Layer 3 of a small transformer language model trained on English Wikipedia (19 layers, counted from 0, width 96).
Take only the direct path to the model's output, skipping the later layers: a vector added to the residual stream pushes a token's score in proportion to its dot product with that token's output vector.

Output vectors of the tokens that the questions are about. A number n stands for (n - 500) times 0.0054.
"ef": 482,515,500,570,551,542,515,448,563,443,405,521,337,518,567,496,558,465,544,432,497,487,510,497,341,600,476,451,500,608,479,311,633,434,483,478,536,437,520,566,584,492,497,481,516,460,530,447,450,517,482,440,461,463,515,365,352,492,526,544,434,587,550,452,628,389,546,475,502,494,532,402,516,588,570,447,465,542,458,508,532,597,521,589,446,497,516,484,583,437,477,525,529,473,570,711
"bot": 447,551,453,494,468,596,586,510,459,586,595,313,428,520,540,512,492,546,566,540,590,557,525,425,400,653,458,512,537,507,452,346,526,453,484,516,499,495,469,489,421,514,512,431,440,481,461,544,415,511,456,452,492,549,565,435,477,546,647,527,404,515,444,541,528,546,470,460,564,610,592,387,518,433,365,591,473,532,513,455,594,468,590,478,529,473,481,535,481,456,456,493,490,504,530,529
"Japanese": 391,486,428,557,460,444,471,573,469,477,471,545,448,515,478,598,572,493,544,649,601,418,580,439,354,659,514,465,531,514,548,365,563,504,486,459,383,470,392,587,449,514,494,500,492,463,473,472,542,540,518,493,523,446,595,563,495,443,487,515,426,458,596,497,458,584,443,541,506,529,374,436,453,555,538,614,478,504,548,450,457,568,435,492,521,503,479,427,520,471,507,439,682,485,541,566
"including": 478,518,433,511,530,575,417,500,376,400,607,555,432,551,418,512,520,548,570,622,560,463,578,379,435,608,413,524,593,529,501,319,502,447,488,434,428,443,329,508,509,444,560,374,495,346,425,517,510,488,447,522,507,469,505,507,401,529,585,455,513,553,560,578,392,532,452,547,575,474,551,364,627,513,569,574,499,606,518,484,590,574,494,371,481,605,439,476,606,588,504,507,662,445,516,510
"wa": 450,483,528,495,583,527,479,503,519,508,533,501,516,442,439,542,587,538,511,499,485,515,532,452,480,575,525,443,537,424,539,389,542,447,503,503,470,629,546,452,471,446,468,537,425,559,512,533,404,412,542,448,559,501,537,505,545,499,507,555,448,473,434,449,416,522,431,482,501,604,526,534,502,531,479,465,522,462,441,514,424,453,541,540,536,477,551,510,488,560,490,500,481,519,502,551
"ment": 408,462,551,396,516,563,506,559,427,575,561,468,523,552,495,563,532,408,607,677,487,516,435,681,379,570,543,558,608,442,481,421,420,567,508,544,383,577,504,514,432,284,518,450,447,547,531,518,449,452,467,439,571,465,354,499,388,529,542,469,562,616,558,435,597,354,465,540,557,627,404,524,483,560,398,511,432,527,405,408,600,508,452,421,529,592,476,577,657,524,511,413,572,555,333,478
"wel": 369,532,503,496,552,538,475,513,484,470,457,418,476,569,431,516,535,496,510,522,550,494,490,485,428,622,518,449,549,465,457,390,502,452,485,500,403,543,440,542,520,412,551,523,464,466,485,454,433,507,446,560,371,541,460,426,429,615,646,544,539,489,400,479,460,489,615,464,470,588,549,561,439,488,517,416,525,520,578,335,535,561,664,440,469,530,616,488,487,567,539,519,584,455,492,656
"==": 374,636,420,513,507,515,571,471,494,408,466,533,675,474,551,611,504,530,450,676,522,485,582,510,462,569,489,414,475,475,509,387,415,485,490,450,547,533,491,418,590,542,532,504,444,532,535,563,513,537,452,536,436,415,442,542,372,424,387,517,539,471,477,504,520,495,519,561,405,645,410,495,551,489,620,459,508,422,520,575,602,445,401,538,474,605,486,473,508,568,370,385,588,436,496,539
"ted": 435,599,500,529,571,460,427,526,465,478,496,433,496,564,456,536,503,550,483,429,465,472,477,404,573,621,590,532,660,443,392,513,452,547,493,551,435,508,398,609,370,481,503,573,387,489,498,471,547,522,412,531,616,490,562,617,383,558,532,553,496,435,572,455,564,440,480,489,582,604,439,341,576,579,453,489,484,514,429,429,466,535,427,494,353,482,571,552,570,563,413,475,523,605,457,496
"aceae": 496,530,442,572,469,591,609,689,475,500,679,502,641,548,515,518,685,534,555,675,476,414,448,380,512,688,469,513,481,593,608,386,500,487,487,470,463,388,559,502,454,471,415,389,570,479,395,406,477,591,541,376,449,554,521,398,323,691,566,415,446,390,482,509,499,526,394,563,588,494,462,428,381,373,514,494,425,605,573,403,589,519,465,460,392,591,380,499,583,430,438,542,578,449,415,590
"ver": 594,542,427,427,565,589,543,479,440,430,560,472,503,553,492,531,587,436,541,470,484,513,469,481,478,586,527,524,565,448,432,405,515,582,492,491,427,483,462,545,452,480,554,452,556,533,473,420,376,485,408,555,573,474,450,452,417,453,550,631,474,566,424,445,566,444,538,525,425,456,512,516,547,467,397,429,540,580,415,579,623,527,565,546,490,481,540,497,612,538,533,427,482,510,438,516
"ario": 444,586,523,590,561,545,511,490,421,512,503,586,470,520,468,468,481,536,584,640,474,546,575,390,377,691,408,390,546,599,607,446,560,475,485,530,391,505,506,537,586,462,398,636,460,534,420,411,498,528,445,404,472,503,485,569,384,587,557,504,496,494,578,507,399,442,535,440,468,508,435,448,520,492,440,454,461,549,524,500,496,487,512,413,535,572,520,568,392,475,561,476,585,510,400,490
"aught": 414,450,375,515,480,610,528,590,446,441,501,497,375,551,615,476,597,479,635,551,563,422,551,508,459,578,509,383,656,505,471,388,517,530,469,514,372,382,487,436,487,555,422,448,492,399,539,338,482,449,419,484,563,493,552,452,386,519,625,438,539,481,499,505,487,469,599,517,505,605,468,519,508,479,567,503,427,523,524,473,669,398,518,498,582,440,574,577,429,527,604,598,601,413,489,516
"r": 387,757,240,862,642,585,502,628,308,362,728,463,473,733,241,781,762,695,662,747,681,339,607,248,360,971,422,289,728,583,472,156,788,386,388,467,329,360,160,684,507,326,403,330,417,219,326,331,302,535,284,334,449,439,605,395,189,754,592,359,325,311,615,897,672,551,405,482,723,493,130,577,406,463,454,662,439,620,509,347,567,682,495,347,413,728,314,696,688,512,609,643,715,478,204,759
"gent": 387,536,405,477,541,451,536,603,509,436,441,599,384,581,467,482,552,493,540,578,524,465,447,396,524,590,596,495,565,630,567,399,700,515,489,500,524,484,500,592,418,430,458,517,514,545,490,419,392,464,497,464,557,506,497,454,443,458,586,523,462,439,431,469,567,595,441,526,455,524,528,409,419,577,476,454,406,511,465,538,567,569,462,551,533,528,566,560,597,475,447,404,495,485,364,572
"day": 500,512,413,498,587,502,436,478,414,368,542,378,386,625,505,537,626,579,529,562,493,518,531,367,373,585,499,307,501,454,421,436,457,583,507,564,481,446,552,525,377,560,432,449,526,507,502,517,429,362,359,581,507,404,643,542,576,576,686,466,592,537,551,467,416,563,538,536,626,503,379,528,526,521,520,378,442,706,467,550,521,648,386,471,477,523,476,480,690,484,476,458,544,479,456,510
"sum": 461,467,483,548,471,541,542,562,451,483,523,547,511,483,489,445,618,527,494,540,506,559,442,427,562,625,551,526,631,450,549,524,460,555,493,411,492,587,482,536,487,477,430,522,531,476,483,437,452,437,437,453,522,443,580,485,526,413,473,568,509,552,464,472,441,447,526,429,567,466,525,533,450,432,442,512,446,454,473,484,527,548,564,421,438,579,551,486,602,534,547,487,486,548,408,462
"cular": 476,713,377,495,459,421,498,581,286,538,489,536,456,591,409,530,572,470,624,670,470,616,511,440,456,624,500,482,638,554,556,518,537,408,477,510,417,482,560,517,375,519,461,556,474,486,399,540,620,523,413,515,476,378,505,473,374,515,577,531,593,522,452,485,494,659,478,416,445,649,524,404,511,531,391,408,568,564,453,328,475,585,430,395,372,586,387,599,592,470,550,480,616,462,378,573
"mouth": 427,545,495,546,466,523,452,507,422,509,600,542,513,655,343,489,542,606,655,560,590,359,580,420,483,644,471,404,526,536,583,449,507,612,495,499,461,501,555,492,556,406,598,422,472,479,462,420,470,506,446,450,466,429,658,564,398,604,570,468,401,526,448,462,537,427,406,453,664,466,502,590,409,513,511,460,573,559,470,389,552,456,508,387,413,443,506,457,621,545,549,524,431,404,456,569
"pp": 462,560,376,561,493,463,467,505,452,581,515,422,514,564,580,466,446,544,525,521,512,477,453,460,462,600,539,472,415,454,473,412,496,407,491,483,528,443,501,577,480,476,495,512,437,502,537,523,400,490,467,428,548,496,483,474,416,442,528,560,425,527,597,481,597,602,615,490,479,518,579,513,489,616,463,491,416,530,539,454,598,569,632,455,480,329,559,412,570,519,547,581,565,465,423,505
"\"": 646,596,604,437,552,430,552,534,497,443,480,558,516,469,453,671,466,404,553,494,506,433,520,462,621,533,540,481,451,457,429,366,533,423,503,583,421,369,556,550,539,606,540,431,541,402,497,474,447,422,494,436,484,448,447,524,418,472,440,563,631,574,478,475,475,446,573,569,601,562,441,439,491,501,516,596,477,483,581,507,503,367,445,437,606,522,448,446,457,583,454,352,543,532,526,642
"лъагъу": 385,764,269,843,644,582,494,636,305,352,730,465,470,740,258,777,745,697,670,736,664,331,609,250,373,964,411,291,716,591,470,144,790,398,379,469,326,357,169,703,514,318,405,322,410,215,319,338,293,542,286,337,447,441,602,382,186,745,594,371,327,313,617,893,663,553,397,488,709,500,152,569,400,465,446,664,431,612,507,360,558,684,492,350,415,736,311,692,696,519,611,650,705,480,222,774
"port": 453,528,599,448,510,572,420,491,446,434,523,481,569,498,415,480,493,509,569,548,480,441,495,411,372,586,518,516,525,509,429,446,524,498,488,476,485,584,455,394,459,480,466,486,412,357,549,535,524,515,536,543,572,440,541,532,458,516,502,507,436,554,580,439,505,457,517,526,590,513,602,453,492,491,366,475,431,519,561,527,606,510,578,566,446,525,537,476,568,499,576,506,504,524,519,476
" Succeed": 392,508,450,610,592,471,477,545,544,522,631,471,440,484,437,536,477,484,531,548,621,369,453,433,646,645,551,527,598,494,446,494,494,467,475,407,562,522,360,491,469,491,565,401,541,480,540,354,364,393,390,552,486,528,508,351,391,527,601,407,517,423,528,546,473,525,443,474,573,465,413,540,508,424,483,632,394,440,610,557,550,654,482,511,421,577,580,587,480,545,523,656,565,459,356,541
" Running": 477,505,395,553,479,492,435,522,439,562,600,545,477,595,519,523,545,482,565,464,553,440,531,407,462,608,533,538,540,433,431,475,479,503,468,568,374,519,568,571,364,550,484,422,439,422,399,394,530,461,447,472,461,511,553,549,567,462,524,515,492,410,497,538,625,592,500,479,565,533,405,567,456,478,492,587,531,456,518,334,581,508,411,525,440,563,455,552,581,468,468,567,648,572,466,443

Each question shows what one neuron of this layer's MLP adds at an activation of 1. A number n stands for (n - 500) times 0.00071.

n23: 464,479,498,531,513,551,536,484,472,608,539,512,555,556,537,510,443,400,418,715,476,627,515,481,532,542,530,454,501,388,530,599,438,481,424,550,570,458,408,524,559,466,400,439,573,418,530,353,588,503,504,517,371,420,592,513,445,520,539,533,500,486,553,421,515,548,453,514,483,448,519,412,507,443,526,433,531,512,494,539,422,477,538,529,511,526,542,526,498,504,493,499,598,411,534,472
Pushed down most: "wa"

n149: 577,484,346,585,494,565,572,542,433,326,601,604,529,273,542,550,584,638,555,375,508,456,475,406,305,558,518,571,502,540,446,465,452,381,667,482,540,436,589,487,532,445,395,502,562,455,670,587,497,487,486,600,375,546,407,515,559,608,512,550,387,558,434,463,475,302,506,429,600,496,353,643,384,425,551,530,610,491,564,574,462,437,560,522,381,487,509,597,596,508,444,334,499,454,685,503
Pushed down most: "cular"

n186: 548,552,486,550,485,678,405,404,445,578,599,447,526,483,523,527,496,491,514,359,367,520,499,466,610,507,520,506,494,342,441,469,444,350,589,612,468,529,574,517,516,606,489,526,585,455,487,511,422,482,406,585,548,418,562,338,438,639,500,446,448,563,441,565,520,522,492,549,488,495,414,574,523,535,640,446,411,593,396,508,406,542,537,477,447,639,479,628,501,443,587,434,311,607,258,633
Pushed down most: "Japanese"

n46: 460,434,551,652,464,511,478,480,213,526,433,452,460,536,403,485,615,596,671,460,338,517,327,340,519,626,419,496,548,522,608,425,426,470,608,349,460,578,454,625,458,485,501,657,648,341,705,410,618,556,418,690,549,449,562,562,544,459,503,462,534,472,566,456,444,295,547,484,481,646,464,573,494,565,433,688,735,467,677,497,488,387,435,235,507,466,475,600,501,656,423,582,603,353,355,388
Pushed down most: "ef"

n39: 494,494,495,515,514,494,516,512,498,501,498,511,489,513,499,502,483,491,489,497,528,491,493,484,501,487,498,509,506,500,502,497,507,505,488,498,501,480,506,506,495,502,512,492,497,514,501,525,494,493,491,491,520,494,493,496,491,506,488,483,510,509,494,504,504,486,477,528,476,507,513,492,507,514,503,497,497,497,501,500,500,508,491,501,489,507,510,517,504,503,490,505,511,498,500,493
Pushed up most: "gent"

n51: 471,466,613,562,512,572,609,447,503,539,510,402,550,714,615,410,533,386,686,575,620,591,371,528,547,451,566,523,494,473,324,595,456,498,495,595,518,477,458,323,526,478,451,757,492,457,550,378,382,497,540,403,495,496,513,467,593,375,507,458,542,441,491,533,434,343,708,415,415,556,373,376,496,436,501,333,503,514,591,584,366,652,500,512,407,444,388,649,383,502,692,476,491,479,454,546
Pushed down most: "including"

n2: 432,338,466,604,551,316,657,525,674,379,474,552,473,652,449,434,413,509,604,418,535,363,425,355,694,556,627,397,647,456,417,615,641,473,530,622,558,504,475,498,464,702,442,468,461,682,611,575,468,357,522,382,460,585,587,513,611,402,556,541,590,391,390,614,631,483,399,603,482,455,466,481,482,415,442,558,559,611,542,542,649,413,399,478,501,413,558,416,416,468,354,435,333,486,431,503
Which two tokens does it push up most, strongest first? "gent", " Succeed"

n99: 591,396,497,482,484,451,486,493,494,630,487,558,471,346,393,664,492,622,368,668,622,552,672,533,476,486,459,590,347,439,586,613,453,521,581,430,365,445,677,334,389,312,391,289,486,503,529,467,437,596,275,393,452,632,467,437,592,632,607,473,483,334,339,520,575,531,635,483,359,547,547,600,405,356,640,667,562,606,427,467,673,687,428,580,472,451,516,476,412,489,476,595,651,449,471,463
Pushed down most: "ted"

n236: 541,550,498,501,484,494,506,464,475,485,523,449,453,455,499,489,503,505,515,529,486,501,511,493,493,480,499,524,514,497,511,487,516,443,444,465,528,534,549,484,518,513,523,493,411,550,509,472,482,502,524,490,536,504,524,470,524,474,522,494,495,439,543,540,499,459,465,471,530,526,532,519,549,520,551,510,531,510,548,512,482,463,468,468,521,450,498,488,463,552,530,489,478,526,538,475
Which two tokens does it push up most, strongest first? "wa", "bot"

n200: 526,575,558,525,417,334,537,555,584,438,458,321,666,450,401,446,603,390,647,465,555,581,418,400,531,522,569,644,417,420,483,383,482,543,483,546,523,482,484,575,563,434,498,411,600,453,407,385,502,496,566,453,359,545,536,501,408,388,496,577,260,669,660,464,561,628,528,514,700,639,457,524,464,558,652,505,485,586,422,466,421,545,523,528,574,422,357,397,452,512,517,588,555,413,470,384
Pushed down most: "ario"

n145: 617,566,406,268,685,451,331,609,221,475,578,616,580,229,569,354,577,561,420,719,631,554,400,448,558,571,553,384,323,624,623,504,366,455,438,554,392,589,387,390,753,387,539,606,239,651,624,353,645,543,512,434,575,456,562,589,491,518,577,563,601,538,491,564,358,381,383,279,495,385,407,410,500,672,560,605,514,375,460,530,480,352,421,561,600,343,486,644,538,377,720,458,531,587,538,549
Pushed up most: "ario"

n225: 519,492,534,536,522,464,512,480,470,488,484,484,521,535,541,516,477,503,484,477,484,478,538,463,518,516,473,489,490,497,505,518,504,535,501,513,544,506,492,457,479,527,532,496,488,481,502,488,498,496,462,485,477,515,464,527,502,492,476,482,508,500,499,505,494,528,497,511,497,480,561,507,503,530,489,506,507,510,481,521,482,509,489,442,545,490,500,527,500,479,496,472,506,482,517,502
Which two tokens does it push up most, strongest first? "\"", "day"

n24: 463,612,456,421,627,428,307,432,537,447,500,404,508,543,470,564,396,553,410,625,540,419,552,567,510,549,389,599,518,354,364,558,533,568,720,553,480,565,313,550,424,461,405,572,550,675,537,619,495,532,484,605,500,523,378,632,370,423,469,489,404,546,400,547,538,447,586,492,565,605,463,370,489,520,608,430,560,600,367,375,523,572,508,550,414,403,521,479,458,593,334,579,496,570,511,533
Pushed up most: "ted"

n158: 568,551,537,503,385,419,280,533,472,685,521,411,503,457,670,480,621,522,450,419,341,429,313,351,497,667,479,465,510,681,309,396,654,281,422,529,503,662,683,604,599,352,710,398,511,270,538,503,456,551,710,405,295,306,690,359,596,407,326,372,573,837,417,411,702,464,489,506,608,609,365,620,393,469,461,616,571,499,766,506,660,379,469,489,485,522,277,618,419,604,495,349,673,619,542,405
Pushed down most: "ted"

n222: 545,442,515,576,465,473,544,572,499,483,454,464,504,466,553,459,484,524,531,444,542,409,516,562,524,435,524,467,537,467,501,471,439,559,544,527,528,492,467,438,516,480,480,517,500,537,484,549,534,452,504,528,510,590,461,472,406,430,456,518,498,531,443,498,571,564,498,566,527,553,462,488,506,441,484,556,491,513,557,545,407,494,512,446,576,446,483,529,494,499,462,514,459,516,444,559
Pushed up most: "\""

n231: 433,599,657,394,510,483,587,646,495,509,458,487,521,378,500,372,449,418,399,509,635,505,491,555,549,524,251,572,449,369,536,365,432,569,464,465,582,455,566,467,550,510,466,409,583,660,533,622,415,492,608,488,493,659,555,718,618,514,473,439,516,447,362,568,509,482,387,362,468,562,453,508,543,415,469,624,552,484,429,575,236,451,532,499,417,580,488,548,456,544,644,439,557,474,371,576
Pushed up most: "wa"

n68: 521,515,515,491,484,485,516,520,504,530,498,501,501,513,516,518,514,511,509,504,483,481,488,522,486,473,527,500,509,490,502,469,488,505,512,509,506,508,480,490,524,507,504,509,516,494,469,490,518,476,491,499,501,518,499,487,484,511,494,508,524,508,480,512,502,482,512,508,491,514,491,482,502,460,540,507,492,502,489,491,488,511,494,469,531,478,500,503,475,492,486,516,497,491,509,494
Which two tokens does it push up most, strongest first? "\"", "aught"

n217: 523,474,389,360,733,224,656,601,328,380,520,418,693,687,481,572,388,305,671,517,439,680,517,353,264,332,579,593,614,206,334,523,471,380,482,514,281,651,405,515,762,381,727,593,262,449,533,480,560,417,216,677,471,680,667,446,735,456,596,436,562,539,441,494,354,549,825,666,537,361,494,482,447,458,412,373,729,394,512,357,321,252,527,507,574,782,598,683,550,478,621,559,477,392,571,432
Pushed up most: "wel"

n18: 499,506,503,498,502,495,498,494,495,507,491,490,494,511,496,494,505,501,505,511,497,508,509,497,493,505,502,502,500,493,517,509,502,492,498,519,507,505,503,499,513,499,504,476,488,498,506,519,511,490,498,510,490,502,501,502,493,493,503,498,503,503,505,500,508,507,492,493,497,511,490,498,505,492,509,498,486,492,488,500,495,498,492,503,498,501,491,502,499,504,500,496,507,499,493,499
Which two tokens does it push up most, strongest first? "cular", "=="

n218: 504,458,539,482,398,471,464,565,625,465,440,444,498,458,487,496,477,526,370,461,631,417,540,520,485,393,499,529,541,523,373,453,487,564,430,599,558,517,515,577,540,525,593,491,573,507,536,393,478,552,446,492,465,547,390,527,470,500,438,560,498,473,458,465,518,473,488,508,451,470,568,557,466,619,482,506,310,442,597,562,524,428,538,493,550,490,583,503,539,525,480,450,540,468,616,495
Pushed up most: "\""

n220: 561,320,437,563,537,635,566,463,386,286,502,510,391,550,323,502,415,468,448,628,579,481,637,543,471,587,496,572,494,488,394,433,449,468,660,519,541,510,428,302,374,583,615,500,716,360,607,655,474,506,459,680,662,545,388,365,562,515,589,546,583,581,481,472,308,526,449,636,623,369,455,415,641,507,639,647,334,530,400,411,429,524,490,402,394,594,521,530,442,575,479,425,510,623,386,564
Pushed down most: "pp"

n180: 461,494,593,359,521,627,489,431,428,480,426,498,531,483,532,479,600,573,435,575,464,518,479,485,590,484,559,502,403,546,430,501,482,602,475,567,480,514,430,364,505,530,587,409,505,499,488,508,623,561,449,440,453,504,583,462,604,448,519,538,413,546,508,451,472,576,548,520,580,539,437,463,534,446,574,499,465,402,499,614,464,484,537,532,551,520,554,508,417,528,452,438,460,486,475,502
Pushed up most: "=="

n126: 544,571,307,460,377,313,543,556,525,631,441,542,634,449,404,457,502,466,553,578,542,542,558,384,468,672,711,433,527,285,371,427,338,717,476,387,343,405,678,476,431,476,346,453,412,569,618,489,549,581,539,445,540,463,545,479,700,517,440,494,524,467,632,581,535,682,382,395,634,556,598,582,396,511,575,461,612,545,428,484,523,309,501,553,275,438,490,680,568,346,350,637,578,450,561,440
Pushed up most: " Running"

n164: 610,465,491,390,510,338,517,623,585,509,626,547,415,397,485,487,438,468,502,405,562,444,582,515,461,525,518,419,578,562,579,467,434,419,485,537,544,480,456,414,499,577,473,574,474,396,505,529,552,490,521,485,501,487,453,535,557,545,513,486,560,568,448,518,510,474,524,470,502,487,410,553,298,457,598,454,423,583,532,418,510,582,486,571,516,485,502,593,484,494,404,601,379,549,542,587
Pushed down most: "ver"

n50: 478,526,477,452,518,521,560,367,667,565,532,561,351,529,525,720,498,387,395,447,483,490,550,412,486,471,606,444,564,163,346,517,531,638,581,434,488,366,622,463,390,504,538,437,411,475,510,464,522,590,624,549,364,460,497,557,325,508,499,525,237,461,431,589,622,590,405,540,504,389,769,643,498,376,465,519,413,407,360,694,628,396,429,713,485,460,708,631,566,598,614,479,356,491,500,545
Pushed up most: "ver"

n223: 483,473,521,497,484,527,414,498,492,491,541,502,620,501,514,472,465,493,526,469,513,424,415,491,528,510,466,465,572,483,481,484,451,516,466,526,539,465,488,558,495,459,488,519,540,465,528,445,454,500,497,563,530,518,500,485,489,507,463,489,502,497,477,489,456,460,570,548,456,418,515,495,491,577,566,422,479,532,580,506,503,513,505,507,581,469,555,503,537,496,477,536,565,484,516,450
Pushed down most: "cular"

n54: 513,522,502,481,475,532,454,497,525,506,533,482,526,484,519,503,487,511,515,514,538,503,493,481,461,530,517,505,427,530,529,509,493,487,489,531,529,449,524,452,537,481,501,490,467,470,529,472,518,445,501,534,555,510,494,488,516,468,503,481,501,534,462,496,490,491,526,471,542,486,514,485,493,496,455,459,465,477,518,487,506,465,510,502,542,508,502,529,554,470,487,545,481,468,511,504
Pushed up most: "port"

n82: 560,480,436,493,535,478,586,489,500,573,479,499,425,530,518,521,473,477,459,494,617,587,425,464,624,527,602,441,507,394,658,545,503,426,438,494,491,487,369,412,584,497,491,455,463,498,552,586,565,560,503,517,602,499,583,500,435,522,577,417,594,495,523,516,578,464,534,411,530,560,529,432,439,481,350,453,473,356,392,564,561,501,465,577,500,498,441,538,547,409,485,458,430,522,482,442
Pushed down most: "wel"

n240: 514,507,498,516,489,502,485,493,517,500,495,481,480,489,521,513,519,510,498,492,493,497,497,501,511,506,501,503,504,487,507,500,506,485,496,506,498,493,502,493,495,516,492,501,514,500,505,496,493,498,513,489,499,491,493,486,499,502,507,508,502,500,500,515,530,503,502,510,509,479,500,492,506,498,503,493,515,489,509,510,502,507,509,512,498,490,512,472,502,499,499,496,476,497,491,491
Which two tokens does it push up most, strongest first? "ef", "pp"

n249: 382,551,431,430,615,468,462,417,546,675,709,364,541,557,521,580,450,472,490,371,398,626,542,546,677,518,565,615,560,630,468,420,581,442,411,535,518,567,439,536,609,442,540,335,388,637,505,583,459,564,422,403,375,640,420,547,650,362,549,429,542,342,340,279,382,384,408,503,499,421,428,401,559,521,452,603,439,294,610,492,491,412,486,421,368,579,542,436,751,602,719,703,528,568,470,561
Pushed up most: " Succeed"

n19: 544,570,567,437,467,384,564,475,425,439,535,522,540,423,450,603,604,461,470,505,285,536,534,584,511,536,494,587,412,512,423,568,616,354,425,359,504,470,474,449,597,455,557,607,471,606,519,557,637,698,437,568,529,429,528,482,526,445,405,458,406,426,401,478,631,546,352,456,467,444,482,515,628,532,608,524,493,536,492,634,471,410,440,474,343,625,428,493,475,562,565,561,568,323,523,528
Which two tokens does it push up most, strongest first? "==", "cular"

n207: 505,494,570,556,470,498,496,471,473,474,446,488,460,499,491,520,453,491,462,493,517,512,472,582,512,528,513,452,548,476,519,504,500,533,491,486,542,504,480,524,558,516,512,459,477,488,473,510,552,459,520,480,479,576,501,499,493,482,498,460,464,507,550,466,503,492,521,521,507,515,539,490,499,466,448,501,484,467,502,507,485,518,481,540,507,540,485,499,536,440,472,525,509,519,462,539
Pushed up most: "ef"

n170: 499,499,495,486,490,496,498,502,505,503,485,505,511,482,513,500,506,498,494,502,489,488,504,509,498,500,496,495,498,517,494,508,502,496,491,498,486,512,500,506,501,506,496,500,504,492,496,480,499,511,501,511,512,497,508,491,504,505,500,496,500,499,502,492,498,504,509,497,499,513,495,500,498,508,507,490,491,492,492,505,517,489,494,505,500,498,502,509,497,510,501,504,512,504,508,478
Which two tokens does it push up most, strongest first? "aught", "=="

n120: 483,501,495,500,459,466,502,521,525,512,489,538,475,540,510,492,458,554,518,516,506,513,556,498,433,485,463,524,503,554,479,521,514,465,478,500,517,525,530,532,464,461,470,545,506,485,509,473,467,491,494,518,488,532,472,515,463,531,530,533,471,459,479,471,524,489,470,448,508,531,484,555,490,512,459,526,483,520,535,490,433,514,481,475,453,501,517,527,518,565,553,482,509,471,529,489
Pushed down most: "\""

n174: 500,515,523,485,480,524,496,488,518,444,547,518,505,480,438,459,518,486,483,506,527,529,517,466,523,491,509,469,491,500,546,530,500,498,454,562,543,499,565,461,518,514,505,522,476,465,457,456,460,525,481,510,503,468,473,516,429,531,547,512,473,486,454,511,481,520,511,513,529,451,510,467,509,523,494,480,514,487,497,508,518,522,545,518,512,460,529,485,541,542,477,477,520,456,437,515
Pushed up most: "mouth"

n43: 501,498,499,501,502,510,502,500,498,503,499,497,501,502,500,503,500,505,494,505,498,502,497,497,491,500,497,501,500,499,503,497,508,500,501,494,505,495,500,499,492,500,505,503,504,499,502,497,494,494,501,505,501,511,505,499,506,502,507,503,494,506,503,498,503,502,496,499,496,498,502,501,498,498,497,501,503,494,498,492,499,503,499,499,502,498,500,500,493,500,499,495,504,503,499,502
Pushed up most: "bot"

n14: 524,433,509,461,453,523,466,458,526,510,532,472,469,520,462,489,532,535,539,473,492,481,515,522,494,547,512,470,539,450,486,482,511,528,547,457,495,556,561,501,473,517,453,522,484,493,503,523,516,452,513,551,521,535,578,498,507,480,513,539,475,540,502,480,498,494,488,553,503,533,465,472,519,511,490,505,442,458,482,482,451,462,468,582,491,527,514,500,444,515,472,481,489,532,493,494
Pushed up most: "wa"

n166: 477,496,487,500,492,504,501,473,498,502,494,494,486,506,517,504,504,511,491,514,496,490,522,512,470,503,481,498,502,513,508,505,502,501,486,488,492,505,487,494,496,512,509,490,502,493,504,494,519,497,521,530,490,501,537,516,494,467,474,498,508,518,505,490,483,493,514,513,513,497,474,499,497,465,522,522,469,458,496,504,478,538,480,535,479,486,503,508,516,513,504,497,505,507,527,505
Which two tokens does it push up most, strongest first? "Japanese", "=="

n69: 535,656,753,637,502,535,569,589,394,534,460,395,525,513,468,567,618,445,645,398,516,521,362,569,636,372,337,504,508,664,599,651,567,504,495,421,354,520,426,466,419,520,535,445,553,367,418,516,477,510,546,463,356,611,549,463,393,640,596,413,433,571,292,475,511,518,449,533,513,485,394,495,374,476,468,418,478,621,628,704,493,377,512,477,415,480,396,532,503,437,266,467,444,645,579,498
Pushed down most: "pp"

n135: 528,624,442,406,506,521,552,504,414,415,538,466,449,537,454,411,458,613,481,448,619,634,519,460,529,562,397,525,354,576,522,491,588,457,576,531,542,609,595,680,503,404,524,644,406,417,365,610,337,437,413,461,595,483,516,604,472,753,306,514,500,424,380,453,497,412,452,448,698,443,493,505,499,443,384,375,563,422,440,390,493,599,424,519,526,551,537,582,571,453,486,400,490,453,687,559
Pushed down most: "aught"